Layer 6 of a small transformer language model trained on English Wikipedia (12 layers, counted from 0, width 128). Numbers have three digits each and are written without spaces.
In attention head 3, each number of a token's query is one row of weights dot the token's vector x plus its bias. The head spreads its attention over the tokens so far by the softmax of query dot key.

Query weights of the head. A number n stands for (n - 500) times 0.001.
q0 (bias -0.219): 394350408621597611323663272566464724579477368379607583583514296462326699671457468543507336389446496656508542642419613446230402496381392453618316340513644301526561512379275596414399321442659265369509501368251648287695673576606362376427413376368753599424376291436586516547548512388308320682555465344446466712325551574476555441166372338581451401329335430591430369516572460382416551603651
q1 (bias 0.246): 712399438419334453517617453738453457516723479502253506487681356358536582350630568601577545534330509619407466583670418571592679396543494530558511418586578478458354414475377408857425298522676443409584547512316364479742438498362632524471382622563587469403438413547410276496449467371492667399439524381529499486500572443533562408440558594598584626648475214429503410560522650528546344556613
q2 (bias -0.296): 325612525558601653390491494342457466426359487405597420398540500570508548676330382459502364328545457399581431569391488536376218503404440385550362516471597310578687507576533591270461592455476451438554410427599560541478520649676364439574638459425499524685621533386533512549595485663420262665582567576432408645348413665510571439361446427415504381327393580583573427697650503503599679565541
q3 (bias -0.287): 539420475539654748279674134589419714645536338425502626570411183543344662589515483421635252367266481598510635639375604527330579570411708519557298216557787100322239527372463583406495355475798151336497578397349702395782665827741517416426189583400588612695352293357467430495592529397352370976421559272348472495242572554583526246127492322602493489279377486599326299580541507280623572623653
q4 (bias 0.494): 598499676452462608594632529571514692582478454566570680507338525479430514435652437579571683573335499351422601368520569483619659498507641699460559446614479537523392487577576553595522304600610469496502571452492457566653395430467659571522428543524490453359574512672577463383506725546479659451666490438579547477540520429500319337529595436479378553535658586436419715357564495435486350352380
q5 (bias 0.379): 490494520357432351548269520413492413410587395436593384517466545444545351522536482513535763582671574371428520439656535374596402450493426471391562506376454718458533411526559387750466500552364742524503499619627490447339562350362468555524534478574552451374606605603483629627529387579513757358570500590650658488704416376388458549732493389527544465482589496336598606606535492630429426352399
q6 (bias -0.595): 519478230607677516325495587585523346436551592365497306506615577527464680603351637553437301456525346704721339737497418467303399534548350496431579484553543368481815700428315737452556554317418425423534406394459545356364289314547330459475484457553608452567479384415388479527390397653509312338428460500509376423482526655535553580539497771545618586414307432658554430537680466466437645745593
q7 (bias 0.069): 526402598606529702536731554523434656690385446536464756518576488343408435443486285635556518599353513466328617371302570540510522410451623620562480479560608369667479277724610523443524331444482402426529490478472568520701490432486583317624466361458473396350472473447655469384662885573470578635588541478443519545358550633504451412338541465422350498563615472483588584377653477477535497479468
q8 (bias -0.676): 271597465380459537448509339554457408444535566548459528322567492630245509325653618656399678540553404325603380621543526532378512429419455521588297562517525651520644557572400654490768471494345480485321493453399558466361493566388370491528607418399665375641405400557466338501527511669491334638606529276473403506433480591588546674453376383619571564446341306500468432514582539369568668639643
q9 (bias 0.060): 445574577610599531591695509424434648623539371550401805485451456402633469307414408380536288512370628573436506363334484561469448563386797444697357404503565298570554321529759373356446589448723347489627534578650375544890590662642719354428569605476486520805443426355466458387642702396536374633447574500312477433383552485416444334284427510434401205533649606652412604285376586636478630471508
q10 (bias -0.363): 604552431607602544396509552470507540695499554495583470565559358473428583519447390425457456468515505502566599634312404404433437493430584474475401518484560419536407753380463627292389592523637410538509372549464640475525621438648460439557544425428385488540481410411477455548506511513566314599289525560336334397492698486537381468429370439454518379406528575649443512598619710402393494477532
q11 (bias 0.557): 591413533691499465597459759522530548618457489470480630691384499320726427584351594276560489521439617647343588417411421542546325555411663442560469321533434419450458427503663303437365428647782609449600600505728360594756517675496670454447402517377436476478590555449633590528550602409475614409469463563470571540439535385330406299448594728371386328382586649498491522418457456638595430377376
q12 (bias -0.346): 502465568548386721510394496397720478614536575344490442543481617492474395495356515555354553577450513353455477516415642433523328382694537560412422533451572601536530592455338555376401456647478357249549463403656432485547515519378468475608529434476488472435531459555522512505483486443486516447509492362400425541477291568555576406390637554482509427318406460537626469665687475541529593566513
q13 (bias 0.552): 388494679437443492590336659595510581543333423723523691549430594443621415409536503381548559512392511513238581292613502498610540490480626567461553435646375576488335415619663496561630374592695589565492582463549329672631372536527561519362530543393530483515565537643562441561546625502428688488620413384595587614455553399433488416471574451455334503550434539328543527393398540558666507367385
q14 (bias -0.295): 524497337577755545362435454364555434398501397328688519355521337332451392863233630553583361491555629573416666562469413376459258443439328434563378369280637462422209567563486419486319374442407450375358560595638778308351510492270482435609582368363448482446519169257381597527579559617491599522219418425366544467340403568499336584318443540495640478277572533500499339640740370607386345531545
q15 (bias -0.225): 488641758422569653461617369418417468780513576601577567498465444404625422238663411699526556458431524532417464332574472489590409531492641596573312575360532627460514392498470554517486533670502470360451362593640451504478564508489433445523530400414183449266413517411536480494614651600454409584526551364290482589375353395515573586435285518478472559441518465500586519468527384466616468331610
q16 (bias 0.199): 562381636375434337586504610490422720481501535616460673567345466456611402515556595435477521529458535459328604391580516568619605465469665609468572446586404416445375486579725545561509434628644615519667553547596438669647463593536631641443356593652507442504652596619615464490555600523384623561592481504635580629505552456393534303553494342440359416618443542397474654264423557650740457312247
q17 (bias 0.600): 678471481598559345617501653511544599422489490489485699383368537402726371430496488349587418568545615434416670338385533561694776704517521626454663473492391390587290345518638423582445479438533567515606530659386506534539495425503691522379401535542460614571623547479595474393567542391455640443542551656613618500692636475445523438563572577496392503727617644381449622321362421576533289422360
q18 (bias 0.015): 360541569490439694481702375412494568440648440507402573415466589495533585540658510628572400495365396493412482477564639715552781541674713670377538541572386431619446686472450533476549602520566444501504508666331345555553452189786368500353572740566475735667442607763490475548551373738470432747601475281484490546418715460461481578564472328733623331400445527612420566423324515422449493384477
q19 (bias 0.053): 377501484471245558619592552714395603266433529767384337459739599583521646414609441590462643704545432386486411544591414506578574662767446487377445567439356551588477411671504511538733677356303578743486492527212534695324247325495452561565477422489685476462425525781506455508353518568537415689590427452655509630514475584500619611566502422552463746670436567339539530466398598501388562456387
q20 (bias -0.008): 539599407573496582428417523494352629509466496485525501401594691570582527486404564341591435331598578368413593575443702624528604541536360528550482628593492357514553443579521451464583571419508568564619478636405525593521247743718476520442416385510509779566572719648361561521449389393349334807635524535691472565483697564517462615505550346571430554687272547500593647527442767495623542457341
q21 (bias 0.076): 580439392733599605466622625505703527360337470585469542427341569452452544409491577495423485575478599502574738480462569468415578480582578453479517477330529260484433435571483476482266347532412424365633572641663452271488511178427680478615537493643306540621533386407588581523705647392448787552422336517593582482493582643516421586376549461588565425495658606630596502533643467638652380497551
q22 (bias 0.016): 577507643547587586617343311532457615443721520365552443284506669539581500449623421602580669546426377636531538564850432412560494438552420453514508425515346728487319700487327599563720330522464530502433622463306608593339348561257418520524395540459695450479458448615386318561287645547411373581623538476441596645605492589524687551614612661455417639479492437418419489577481499246311579476351
q23 (bias -0.041): 483684537550496461505439653547364412409641505630589501700670500615478561450339547576581429545603637289492429519530491403545342333428505359633609479398556341235855386477647387571425507718588398442519498512800347584483686225680643532653450653632277453591498491255504457472534449508556496618327547453498552571591422478322539466434400522481490381432369375566531369479480413628562459638521
q24 (bias 0.037): 519419536658506544446443497539521596618516495482568655383500602384514471545494457461377364502434537344410541436346671576537494405351621571449439451383606569491250401579577481533627571523594371359595485497685551561550321806461554474568588488363442366452328436433371403561583581495245438526436581505544442492506457553596743347464554489611393505443406507468556377580432543519411589479469
q25 (bias 0.105): 334612400369388388523676589557390580462752739722513271659703375574692474542499565509569545419451332625380280571458236451491517451696407651397379616511154531585634454360528444454800635333552580659314351616301316838384359635508308556690470679455661260379475618650482452585319456411356298570616350555630489682436734601354682737547571224485404447457265428243290555430324702482604531254468
q26 (bias -0.044): 553362507425683637455477439476509501480466444463461532478431590498510561696490513500516451601364371466505637522428444452505370528491538515499530476506551377628377566365443743442397408607614351403536366460574513429579577578526559492566411510516418512465489475439546561580697677532489483554617458361425596534466637514327482509426428560450422324437519568466495527625493613537690521607470
q27 (bias 0.117): 424570379523684550302416287639380486621627569666534483545485391595609636537615683343566416530521509616535567462705373555535663741432475417573453313490365620588580624548468488582667681432559317677524520420399279645500446519507456454516565668293442709610453516642378440450304495458504524489478575603493461451443330517540670461658704325592492513538254600381473464518298621509404632476535
q28 (bias 0.039): 650495398325552587627586310443493384426489421311578571341351693472391364519672393537537544583320367452496369511454455382574434470423510617502538341556480455436554614640478559574488453668389430563464517647444605518554667360429523492597635436505510481536428596520425559554529531535293486692608594494471688505454566457534309322560466303642525574484639495583593503444556448304507393583407
q29 (bias -0.065): 590381416595700543396436683553576227467612313430370447467749294298488258610233587434396428468513679341479419611543692780485390406405419350486650517565681348424546637579495628547326388355426481319647329535543581251607404396527469434400322371488537544404612379413479515401669369551655678407268605583445452348376446493460322472537466779456563464464630489799404440593548279766476473654523
q30 (bias -0.027): 369828409447567363335398595454341464538517654585582554598593408639686446561664608252594335431569574674648356517610287591509588591532454485486627460496450469310845504459565630510506713529702473632513547415433403474499531662718475543402452592506517776589575701348522595472474310527469504773545628468519284504466664528471657442559347349470540421611263491594340583288272789543543442575608
q31 (bias 0.006): 649708593356696444446326633514490488646604482386565442734459549409501440500581394651599599618355455435578390534384362503598485499307425468533416592680396648527550697453405517465337506520627675601511479498649445467514697733554513471586514452493433573439654525515597512522423714658659586261365678359509440505477573380482493515449470589392446497610373483595364481592639543534491505499392

Each question shows a short text with each token's key, already scaled and adjusted for position as the last token sees it. A number n stands for (n - 500) times 0.0011.

Then comes the last token's vector x. A number n stands for (n - 500) times 0.017.

0 " with": 368395606601550381442603436639498661432623403534801632491479475497479493476495507517455513527497
1 " th": 482291462642600421465626411550467630497608422551807629460562470461476519452495526543505527504475
2 "ose": 615391481654643416374620394607472679463666402533735602495492499502467509507454504460534507502527
3 " of": 668596396614642467378584380657505668453586433577770557525457493521492489478476482490486479520492
4 " V": 536700380426642540412629396504454658534656426536767616498530438485497496484547467527498478546493
5 "ed": 344654424393643581345585393544450654518664430529733593491525465470558475491532485501465456481438
6 "ap": 245411520396602594337594387497515648507632499521737548481572457442582451471507475519492489474461
7 "ure": 426261545387592605341580400539470653481649437574737562470525515472568415500489533477488468482488
x: 530555565478536425520506483423495594582442408530451513468465456427499477503574435421510525653462427480457460496619511480505483527503551511582526473595483478530521497504496495495473437523562495606461499505480490504488510560494403443467538521538457543516499518543539479427469528474420541515503458427493560533479562451497427475524464541487171560490421496461495625477481514485528470499548
Which token does the last token look at most, and with what share of its attention? 2 "ose", with about 20%

0 ",": 364391586576543380471622447615480638468636372543771636507474517482503528507509525518473455540530
1 " he": 496308529635596393455629407614469635495600392545762610464534495469521550494485495492516537487486
2 " was": 638421455634629425405568412642493663482611377551758604522479503494478517487464492479482516512466
3 " re": 644555304520630503482590391535438624492626457493776574472618474462443527462485477527544560480495
4 "ass": 539702321453641533421577401526452646486654515488737572501575448485445543516485521537542536481479
5 "ign": 328638393424631598418558396554469631471634494514779523511564454514459497480468538484554533524462
6 "ed": 352453454406628573371531356577474708438639484547748506492505504475489511436435533454477517547468
7 " to": 471317514354575619365500361600457645431601409551756551503488499479488499459464480468472472533468
x: 525562522510464449553578468425453608511472542535572498577431456572538447513405535490488574542542490531385548475499491581477589550497499609457523526460470527453473466457591520567496497552542466478479548513456398565516523514466543469494515453442483456514380511462539583542529415506522452528511476462557619589490594504499528533561442530506206473477467527485559564445537567523512486452486
Which token does the last token look at most? 7 " to"

0 " when": 313381653594564361439636417685477684457640386557794641486517489494489498501505533523488485508527
1 " he": 490276534663616369443636399635449661495626375527816641458549494480519556491494499506525538506486
2 " had": 661381433654668414403584370652485711451619381519786617454503485505486488445429476520489511547437
3 " e": 707582297519662507451566401520445644520643443531836627410587426516507545458531500498538589540493
4 "very": 570698344514675554353555378563420670434652449564798652436494517510466509466467530460500574465577
5 " r": 335643406345620607418574359540428621557650485517845585475616392477469526435481494503519569520496
6 "ight": 237440469353645656340536370553437669481653511518778586505521460487504465475469567504550589498466
7 " to": 438282501320585655330494337613443669442605395573799578490486488489484512461453481463495491511455
x: 548570534550419461571565452459465564498454555508508539502502468548542440519357502476488643519545506511408549490482466491501560598522455604453494501479516509446469465478541488577485516542491491419552550541463416550566508495509525411509546423499497515531440524475512551533492429493540501497448487461537563609544616492490523517607482546488234476498442570466584554501543567522507522440516
Which two tokens does the last token look at most, in order? 7 " to", 6 "ight"

0 " g": 278357548675586335512652421568488681490682432550893648471578452471452523482504529553544534562496
1 "ran": 481234483698644433441650425619453707506702498515861594485602402478492550434517463493506556458444
2 "ts": 709358469651644387418665419643509725484692395591856547504527518483499435473404527441532501522432
3 " from": 717614333596685495385614376672462696435653406569864646487502454508477518495476508532488498536508
4 " North": 580779320423701517362623362583447717473689419580797661488544474467508484508551505513474501489525
5 " Car": 290707426297657594369626354469465683512662411532853634474541452471498488468489479506488505485452
6 "ol": 192397490339631628341579339552440667494652520567847593518589435435509510469487479456566461456456
7 "ina": 417224522336640635289585341561477697506680416565808574460560543511586409511511586475502475492517
x: 521479540472439416536497500478434477601476421532485478441483552521472492512480503526522508593468513524457535452562482425442506538424603573554530464607455382529500519397578481482525525480482443605506512534515487461483522528483484513446469503529454498512506488465501549433533539399442504512441473448471480575530575560464435450539495546504200508528430505521502562511466514537510362556522
Which token does the last token look at most? 3 " from"

0 " the": 363423587574553372444620425622512642459614392543782659479498493483540487492531487520505500534544
1 " tra": 477291462669609415472602427584492637522625459518781585491599453491481536487512493501522533495499
2 "ck": 651371465642639418423633424592497650501637454478765551504489548522454523474478550522534515462457
3 "'s": 676585417612642465381575380622515663461597443523768580509451492533494511492469511533485466485497
4 " p": 539709361401632533437623396507482614521623460539786553496572467483463509456484497523493564525491
5 "are": 384677419350624605386566404507415644507661509539718613484536463523494464451489491512542558498483
6 "nt": 272433443394595570334570399545497656446612529497760529526540470477489460489551506485577505477466
7 " company": 429296502344565634356523362558461651477635436509739590492512535498510470511493518517545493478498
x: 551526534501529499531485438437519573563488471535483531435462533431480462510484532538486584468486574483461514402599508536579471478453521508469494497554472432470479500486656491555471550560476543499507464550496446492478526494508543509511511552525426536504467584404505531490525433479498503476496484449488503513554498439495497459644533504476084549528501622522495528479529529487522484538552
Which two tokens does the last token look at most, in order? 7 " company", 6 "nt"

0 "ey": 299359556593527357501654442593531654477651420557773619493525518468529473495518509539499470509495
1 "s": 509279500598574369463647449591519663468654398572788610487526521467513470495480526511481482498501
2 " |": 707414433605614426425639432628476649497648420536791595500496498474515521520532523517497493537528
3 " P": 664578327501648490436645366509476651534642422548775586535517438490450511476523449514473533557473
4 "on": 551716341410644542381582377547427643504646462496754569530518400504500471441546485515547508487472
5 "ty": 313695452389677550370635372526458673521645462527674565465511524486591431497476510491488453483487
6 "p": 239396486406622587326575362528494638466602526585750569542552507455501466475487502513479482497476
7 "ool": 422250547388593619320561387535461643467654464550738556462544524502564457526518546512479453487501
x: 489506502486461451522519451494481535548465463588435497516497534524516435504508477490541537674467463495440541429581511470480563551399559580531507413617528458506545523523550492415498462500494420575544562627481520452569477550515467543441486545448471549444477528469538428507491459488485476543517470472524529457493541511549435517520552505470155544494497505527488578517502551480544492421503
Which token does the last token look at most, and with what share of its attention? 2 " |", with about 20%

0 "on": 348404549581538389481623446582504629466638421535723614477528487485514465484529503530505477495501
1 " |": 530321503607566406461626449619482625495622428532732581509490499479511512514526510515493487529524
2 " ": 663418411574563443482625444573488612521607438553772532539507479481479523463490494495528504538526
3 "1": 645573372514620478434596414556480619498635439564744555495487501486463538477462494477507512525538
4 "4": 512686405454643508398590406574474617475632459542729535502477491501492535490473486476514510510519
5 "–": 337602414392590546400564421564460608512603463544744522540477507478439512479509455473555484504542
6 "6": 313426490367597579405584395545445609481605469543736543496516479486495511493477502488512530479521
7 " |\n": 474300547364554597373528394541446619479604433535718555523486487486500513496493471494538501524491
x: 415481472483515434548554553540536633530543489477497557473587483468525504483480539456517444534517453447425574435512477492584605488472468563511560539433434542525549466466750502515472528417531482439481484466474503492518505487530480479483419485623493509475536511530553546431514527534529520472442434514560601497487516497456512528514546490407262558541511574412484471451467529488531462457461
Which token does the last token look at most? 6 "6"

0 " the": 352416595581557361439631419632514655455623383546806673478498492481543486492533486521506500537548
1 " North": 464261460644601371458646409605505684490644437575759628481535498469514488507535507510484504492514
2 " W": 698372371556638428480648365512516644552603466587789633446552494441508480439507471511494541518467
3 "il": 737601322525657461429662410530492658550654466521741561536556468458537510478553470531468472456434
4 "k": 508803401436638505405647409543526640514626484575766534533543483415546476487447510510502450511443
5 "es": 318648450404653526410639402514477661509629397569764570479603526437589440497450505478439438457468
6 "b": 234381540392592588397604406471507646509617455594746600458598544396587524479465499509459448471519
7 "or": 447268567397564586367574412561440646423617408575807536473585492444570508464486498456489420445469
x: 462511490510485582528525504395562713528485484537413481493458466539560516377560578505563561614499487495542564504520528522487531580486463626518519492589524432454481497567560515577543509503481446466520557609480347555509522464547529543451526452434514466482499412476548474450484521532514528546509473427459568533452624501488546544472522478476268529493526516559505516487452571458492513547501
Which token does the last token look at most, and with what share of its attention? 3 "il", with about 20%

0 " in": 345375585638572372459601447617477658456645405528797639470496461497498500480493483534488550475510
1 " Th": 469308425619615430489659382501476637541604412567782674443559463431499487456517482508486562498469
2 "ir": 668364424623639450390649376554492667480647450534735617500521417440544483485542419463499522465484
3 "u": 714587375547648453407639391570485669484652420580748598473530480462569493460492487508488466461476
4 "ver": 514758387466636496416648393546486678462646426590747551481492508454512442443443511528476463483492
5 "k": 287668459386635536377631391505507677496644456599732542507526492450547464478452502518444462462452
6 "adu": 250428470390613583361582389535484669468637441564760582445513524487579446497507501504491435463479
7 ",": 458295487366573624338509361561467653489618373537781607537466505493513536510467529507472449538498
x: 519497532534531457536541518502489553493532477521523538502562437421542437489426557466457483386528516503374512468534479490519494474454552488442480456431509516489477417476629516480522481494497527584556490531483477499437520490544447498518525539457454505501488541462509545467565517500465517531469587509522530509509585521455472479563483485519055525495425511491548450459494478525526536416483
Which token does the last token look at most, and with what share of its attention? 7 ",", with about 20%

0 "amb": 335389539579530397487622445544503616473628434538717625478539480459518478493500495536491477481489
1 "ig": 507308490597562415482620446555511622471634447553718601471551471447525469482509494503507478495492
2 "ai": 673401443569579416451616440561501622481631433558707583459521515506569458496505521499477465486504
3 ".": 664591410571602458407585438598475613482615426551721597509510509483502505502511505525501492525508
4 " L": 526651382438619520424605410499500609530620435532733572496520462489476541471506465505463534539457
5 "ike": 382604378431625563367530402573473635456628450509675598554476474495461484503476509508508494527500
6 " the": 361449425403591582381500376565483626467580420519733593495482475496539502489518496503510500535539
7 " Sh": 432352575413543610380544412450474620531602429532717639495536476465505509494509472510472502520470
x: 501489653465511483583487540507371559465545497521514546489381487463601525528548473488511529483552560504442463500604498591587586541417517501467542488475459585501524526598499495458545515484441460535555466468473485553421473481549442499492549541432503483530655578503444550420537489483505515494499444488512529525523504504472465510534560516321243490524543562481504609511528453523459499427488
Which token does the last token look at most, and with what share of its attention? 6 " the", with about 40%

0 "imes": 316374583600547372480638431601500653478642420553740606485511498477506471498475526508492484489499
1 ",": 517305531620583399436622433607483639475633389542753622521458502492504524509503523528475463546516
2 " the": 647402475631620431396608397610497642460617399538747627492477470478528499489533499515499480536538
3 " t": 682564351491618505431614416524465621521608463570787611482572447471495515463511535509493553541479
4 "em": 545665365411655531445571401532413635534599475499783570505565437523504534440490514438557537529476
5 "ple": 375659357451655568371567368581470653468617428528715576505475548505501476503448517507519512444486
6 " is": 333457427382587620370494359585460653477607379534747600512484493509499523516447493483483506515464
7 " main": 410305556368572625362494386529453641459626471488753595482526455529476483463540508517541537494503
x: 526482478523549458450498500406526447513553540467459438451500499421502522506533538439534512570508535503540561442504487549495474593509555556458615460599455507515528579465651468427565528516501528551442501555505498512490487477501540577490550558566473522472537536464476511495493435457543515511499527539595548453622435499585534513575493502533252461567569489507530596509500509649508500350540
Which token does the last token look at most, and with what share of its attention? 6 " is", with about 50%

0 "1": 328361542623549348483642439603475659457696390563815661465505503485476521502506501534519519530556
1 "1": 524280469626596372457636428595466657450694389561813665465505503485476521502506501534519519530556
2 ",": 694403433621631431417619410615472655478652346554819641550459487484502560502495510508473459553524
3 " ": 713611342510609457448657410581475647535638417575856539550526453475477541431493494476533503552539
4 "1": 530704349420661519391603381563445663500680414586817599492494505488448547464467503462495508538571
5 "9": 350623417348660578359582389563430632464667401582829573490477534498469539484445477413501485478541
6 "7": 302418471349635624351575344571416652452669392569792579485472489489500518505426473450530501483525
7 "3": 477266500376616613341560321584456676455601440592810577517511450488545545532467563511513521446519
x: 506501556570504432485537525520470644525608502474440567513421523530513529476470505407534474535518416479442509453551534548459473560456587511497514499460519479499495502461531408438504436522421386520502515494445555468461547485494605488500404548532494467548488447536513488409469543420518451501468519488595486469513497505539476519495584517480134509481511614527496448400450463549486494577520
Which token does the last token look at most? 2 ","

0 " h": 326401538639566369502609427568483651508634413537841618463596456488474541476503466494516539552480
1 "ous": 464289511632611403425633463592499681501637461503821600500583421500499519454503491494559534515476
2 "es": 676399488651618395415634418642496685474639396563769574498544527494523461497421513458538502529449
3 " two": 683568387580644487385606372577480678434634426572793642450490484516513509502471500494528522494563
4 " g": 535735351400653535438622407496485639509639473542810577486563438467467522476472519540540544555477
5 "ate": 327679375429636563393571429571434669451643444528805607481517491549542467506481489484471532477483
6 "way": 263442428404642597360587361563494671465649422519780577473511521514517456507485542497514505475458
7 " to": 452303507332575632364488349617435642447594398561803580504486481493477518468453476460488493525461
x: 551565521540446474567558493450495532514473555503515497504477469555556446506344509499440599524565513509420560493433485513501549580498444598439507501459508516437471455471587481533488518530511480442533569538500457573555510492543536432502522413491474516519434549470498545526460450504530517515473516489515550596525626478494520514614443546473174480496457594481574546453544560529511507453503
Which token does the last token look at most? 6 "way"

0 "iv": 322375548551548367468640458603528654455670421533767617496544483431523486486516509537532424522515
1 "a": 519293529586554384466649436622529649476653387586763584481516545506572460489498526525491428501508
2 " known": 633422477590630435401577404592502653421655460545784678464529470463515516496453509527541491548537
3 " as": 685600358582629476398581391627499648457617410576752607543449452490476495484487505481475491520484
4 " V": 537711375414641547422637400491464650547653439533764595505524437489497499497537467526488482550481
5 "ed": 343659425387645578344588389542458655520655440534724582494533477464556471492528485500448452482446
6 "ap": 240410519389604596348598381492510652509631492529715540475574477433585448477507480511478481474468
7 "ure": 423259553386595606350584400534474653491642440574734555466533526474568419500484534477489475478490
x: 520557570474547423520500487427480569594448405521467519461461459420503474498570432418502532671454437477458461493605505489509480529496549529586526483595491468527522499500526472497472447517550487606469504505488505493487518560511427461463544517533453546517504524545537480417470515490424550527505445443493578530474568443505419474535477539490172550477440498474489615488476512470538469501552
Which token does the last token look at most? 2 " known"

0 "n": 345395551556530386476619447595514630437649404552756635481541490484515500504532512536489454510495
1 "ai": 494289489588558384464638449589522630473642419565747590477513499520569460499507506512483456481507
2 " in": 670418404621618447441576436597482638465618427531772584491480452515496498482472482520482548481496
3 " Th": 670547367475622511441636397474469619551598419550735644455551460438499485457510473505487558498463
4 "ir": 546690377474623541367592388516476645485633457536711605489523427442545481487531427471494516473486
5 "u": 346641420416629546382587396541472648478635431569720587474525478468567490465491488511490468467473
6 "ver": 283417493396598571384596404523468654460629426577716558482496505458515449450459506525478469483490
7 "k": 442268578426574598356568406484487656488627454582709548504522484455544466481461499518457465467456
x: 493532666491534518432492435483420588535518564570494535574422519462440486493624503431517471623463469493503500500549492530456555576480532567478556499473484450480514520615492454538465481495415434636499435538505436473567471490475472522467562559471570514508480554620474521510536567496409515540518480498572584551526593511436541476501474519504228514536595472546487471446466548497535523472510
Which two tokens does the last token look at most, in order? 5 "u", 0 "n"

0 " ": 343381541614533392508624459584473638500641416540821632499531485466480513473532505528538516539536
1 "order": 479271520639597377446626423615499664458659452520747596500525493489477492490492551503512528533457
2 "ing": 701391478598612411437623425604504677434640453558761607466506498497530441476459522509465508514477
3 " the": 663582416599639464387580391614503656450606405541784635475500480478541494484526509515502488529541
4 " rec": 547702382400625543418587414482459647529614487513796632470612443500503514486523510509501549520504
5 "on": 354635406360571607389533387487434620515616521486772558456566376520468525432503461450563578448445
6 "f": 250420502368600628400582418507500612511620535529770526512597445489459563452511561484545537469457
7 "ig": 464257587414537618353560429529439621464664522536773482464559428507537502474488532421531527476440
x: 566492422549449590482468508400544628470580526544398645484421507505495539517563528489499462657449390537442536404507482415604465545474591554565448472489503582478491498498483587536420470480596501632456473564526391491541526502457573502520502506515481543448413425521580479534462516543455470500519472558426655533553447528491525486513477482466419584485539438448463543391468476462522458529499
Which two tokens does the last token look at most, in order? 3 " the", 4 " rec"

0 " c": 333404529644570381512610425556476646492643426532839634451558466471456525455533502529525532547501
1 "ov": 481303455638619427479627426539479641522636501523835581523577422491465500416551521514562506524409
2 "ers": 685377461581603410480621447598502688460631470566819543456559562491514462448416575464525550523511
3 " two": 679566388583644484385598371578473681440628429566789640451483497521509509499470505499526522487563
4 " ac": 538734337388656546425584400510435637523611485469801589447579433497471500490484471525533524503480
5 "res": 323662379427678565392546388549471658486633467504780609480603482528535480513440538502511536471496
6 " and": 293426419382602600370532345585467670463612410557790603521456484493511534506482528488508450538521
7 " it": 447328501336548644381494339551422645458563383556798651492487526505508535472474544478534539516447
x: 542502562553570527585530542477517544531571530437452542523518531512504585552569507537505552512545437494486511491493499457540546487474486560485579575485466502503526530492646547460466521545520573578516565559469507426471518488526512502548507534573492420534492603519512563490456484593492534494497521541484517494585634483447475500499540504465174439525416592449493596520533507464469463473520
Which token does the last token look at most, and with what share of its attention? 6 " and", with about 50%

0 "ess": 363400563562534387483609457583510625450632428530712609500531496467491484506507509541500474506506
1 "ings": 501327514579563398466613449578505625469623417543716603483521521489500466512484534512490489504499
2 " of": 650418458612592446414591429613499632462595439541711573513476484503495489490514492515484477518515
3 " S": 644559363476611492461608412506470617553608440535718586493538454474479501468520481486497536533483
4 "ri": 541678408450633520404583419526465626509633483506693591496527461495538486472530470513530478529507
5 " Sw": 370619449383587573425586423483463609540596491560705622462560482451517500485504519513507546494505
6 "am": 306446493397573576414569434508460624476610479552715561443555485469543471462499510511526509490467
7 "ij": 440294559429570594378550424473484635483611490550672563468538526447574456500471499516475481489475
x: 528485610472522485504471487490439546518491496517558608508451504495379490463586449477605513667459508448535455447567529604569529545500508643524484498536452498521477462460533540517500511491472466609581465540494365538460544502469499503500542551473510484503552460526556465515485613512500526518523416461561575468409555548390412545583531494383348618503564507490483469468478528447531444335489
Which token does the last token look at most, and with what share of its attention? 4 "ri", with about 20%

0 "ner": 278351571586535349485675449626519679434697396561832666481535503464534466499536524541508455515522
1 " cor": 483251428692618397503651437579443657508655396517872617490599427478470520474516474500537506489495
2 "rid": 728353424648660400431602442618448658536664504518873607509592453484535496454474500487564515492463
3 "ors": 721613408606672421403671412620494695495675414534844566491540551471506440475450557481537520500465
4 " are": 541714326512684536351560347637448707477657366549812631508503508486476501507411489493491497508484
5 " located": 347656344414662582353530330602425677444652391499831669472527504482475518498467533480547536509501
6 " in": 290424437281624642364494344582428696420649415506825590515473440527481525489432471522482561489498
7 "side": 408247481333609646320505315586444709395643412539762647495482474500496484441449544528502493494493
x: 573530547537524424496531518495460527509619502527461426495425492563512477460524506427574601604495484495513514539486493542517549533524537583548582484494462483461477572545571519489436513568461525525421563554532494575512477528507488480581502573453394484467429553534469580493485403446521488481489541431532514455559528436576460481539559481477231482476431513517544501496539550599539546430556
Which two tokens does the last token look at most, in order? 5 " located", 6 " in"

0 " C": 274363525679592306502686361570486712501705356564953757433565461449463485463562478557485520545484
1 "E": 525103452682631306527710346623498704555675439583899595465465503545569475471566457494535524549402
2 "O": 838310405660649379473761374624542695499689423543921570454538546490594450501551473482579474469497
3 ",": 761645359628690451348650371673477715485686321560933656569407504507503553511482539524471420571519
4 " ": 526825317408648492389684381614454699538693398589990555572535432490463545412500503484546500569545
5 "ess": 244719329306744619325585342579412703476727518493851616571615401440422580534496483572552532509473
6 "ent": 165418385321673664312611294588386703390764442531852610518541495439448552499472560482440469486516
7 "ially": 414223474296635686256549240655419754396694381571845621535454510489515536501479554467540482513519
x: 493538615562481527567576455554590547556554521465498629428570473496509525536485535433605560546478518523441496489532474514487538554519488510485511471454546473436472500368534509484457498510514465531538477542477516480503499568517501525452441551533518494517578476502487533410488459456568480532444501461499463479550475470561484510612488478568146537491490561479573582432501468499524526527575
Which two tokens does the last token look at most, in order? 3 ",", 0 " C"

0 "ate": 296355587576546355464662444621512685421692385569807698457527498482524474493525525546487485522521
1 ".": 529246541642584374419661450658466666471673391576824655499511517472498511511521515540500495549522
2 " He": 687358456655665405415664359630453691486630362543790646483548476462520573487506467512509524498486
3 " later": 709596359627676461405627334643434708467625455534803634474532500506497521492496517492546570470508
4 " was": 518716318512688518353546354660478709485641357547801606538474502496481541491467491484493518513467
5 " prom": 355643406319618623439582415552400620525649503507863635475653384514488537478500531501598553524512
6 "ot": 242437440359629640332525372582464697481667490505826547541547476486474521467479499463601538559496
7 "ed": 447289502346621634326497281599458747412651471555785516544518479462486490439472497460497516535490
x: 552499474465465431512574558563427558608583467525455534518411461490495509488495471505570509482470643471505532417507504605529553452527650577534546505467478508490532505430457486527462441530451515521427534527453502577460561524498550450435461508522487510478423435504456606435548431449537428470498579423479564513608516475379552502580512571514428503455479529522524577455476625573500507441564
Which token does the last token look at most? 4 " was"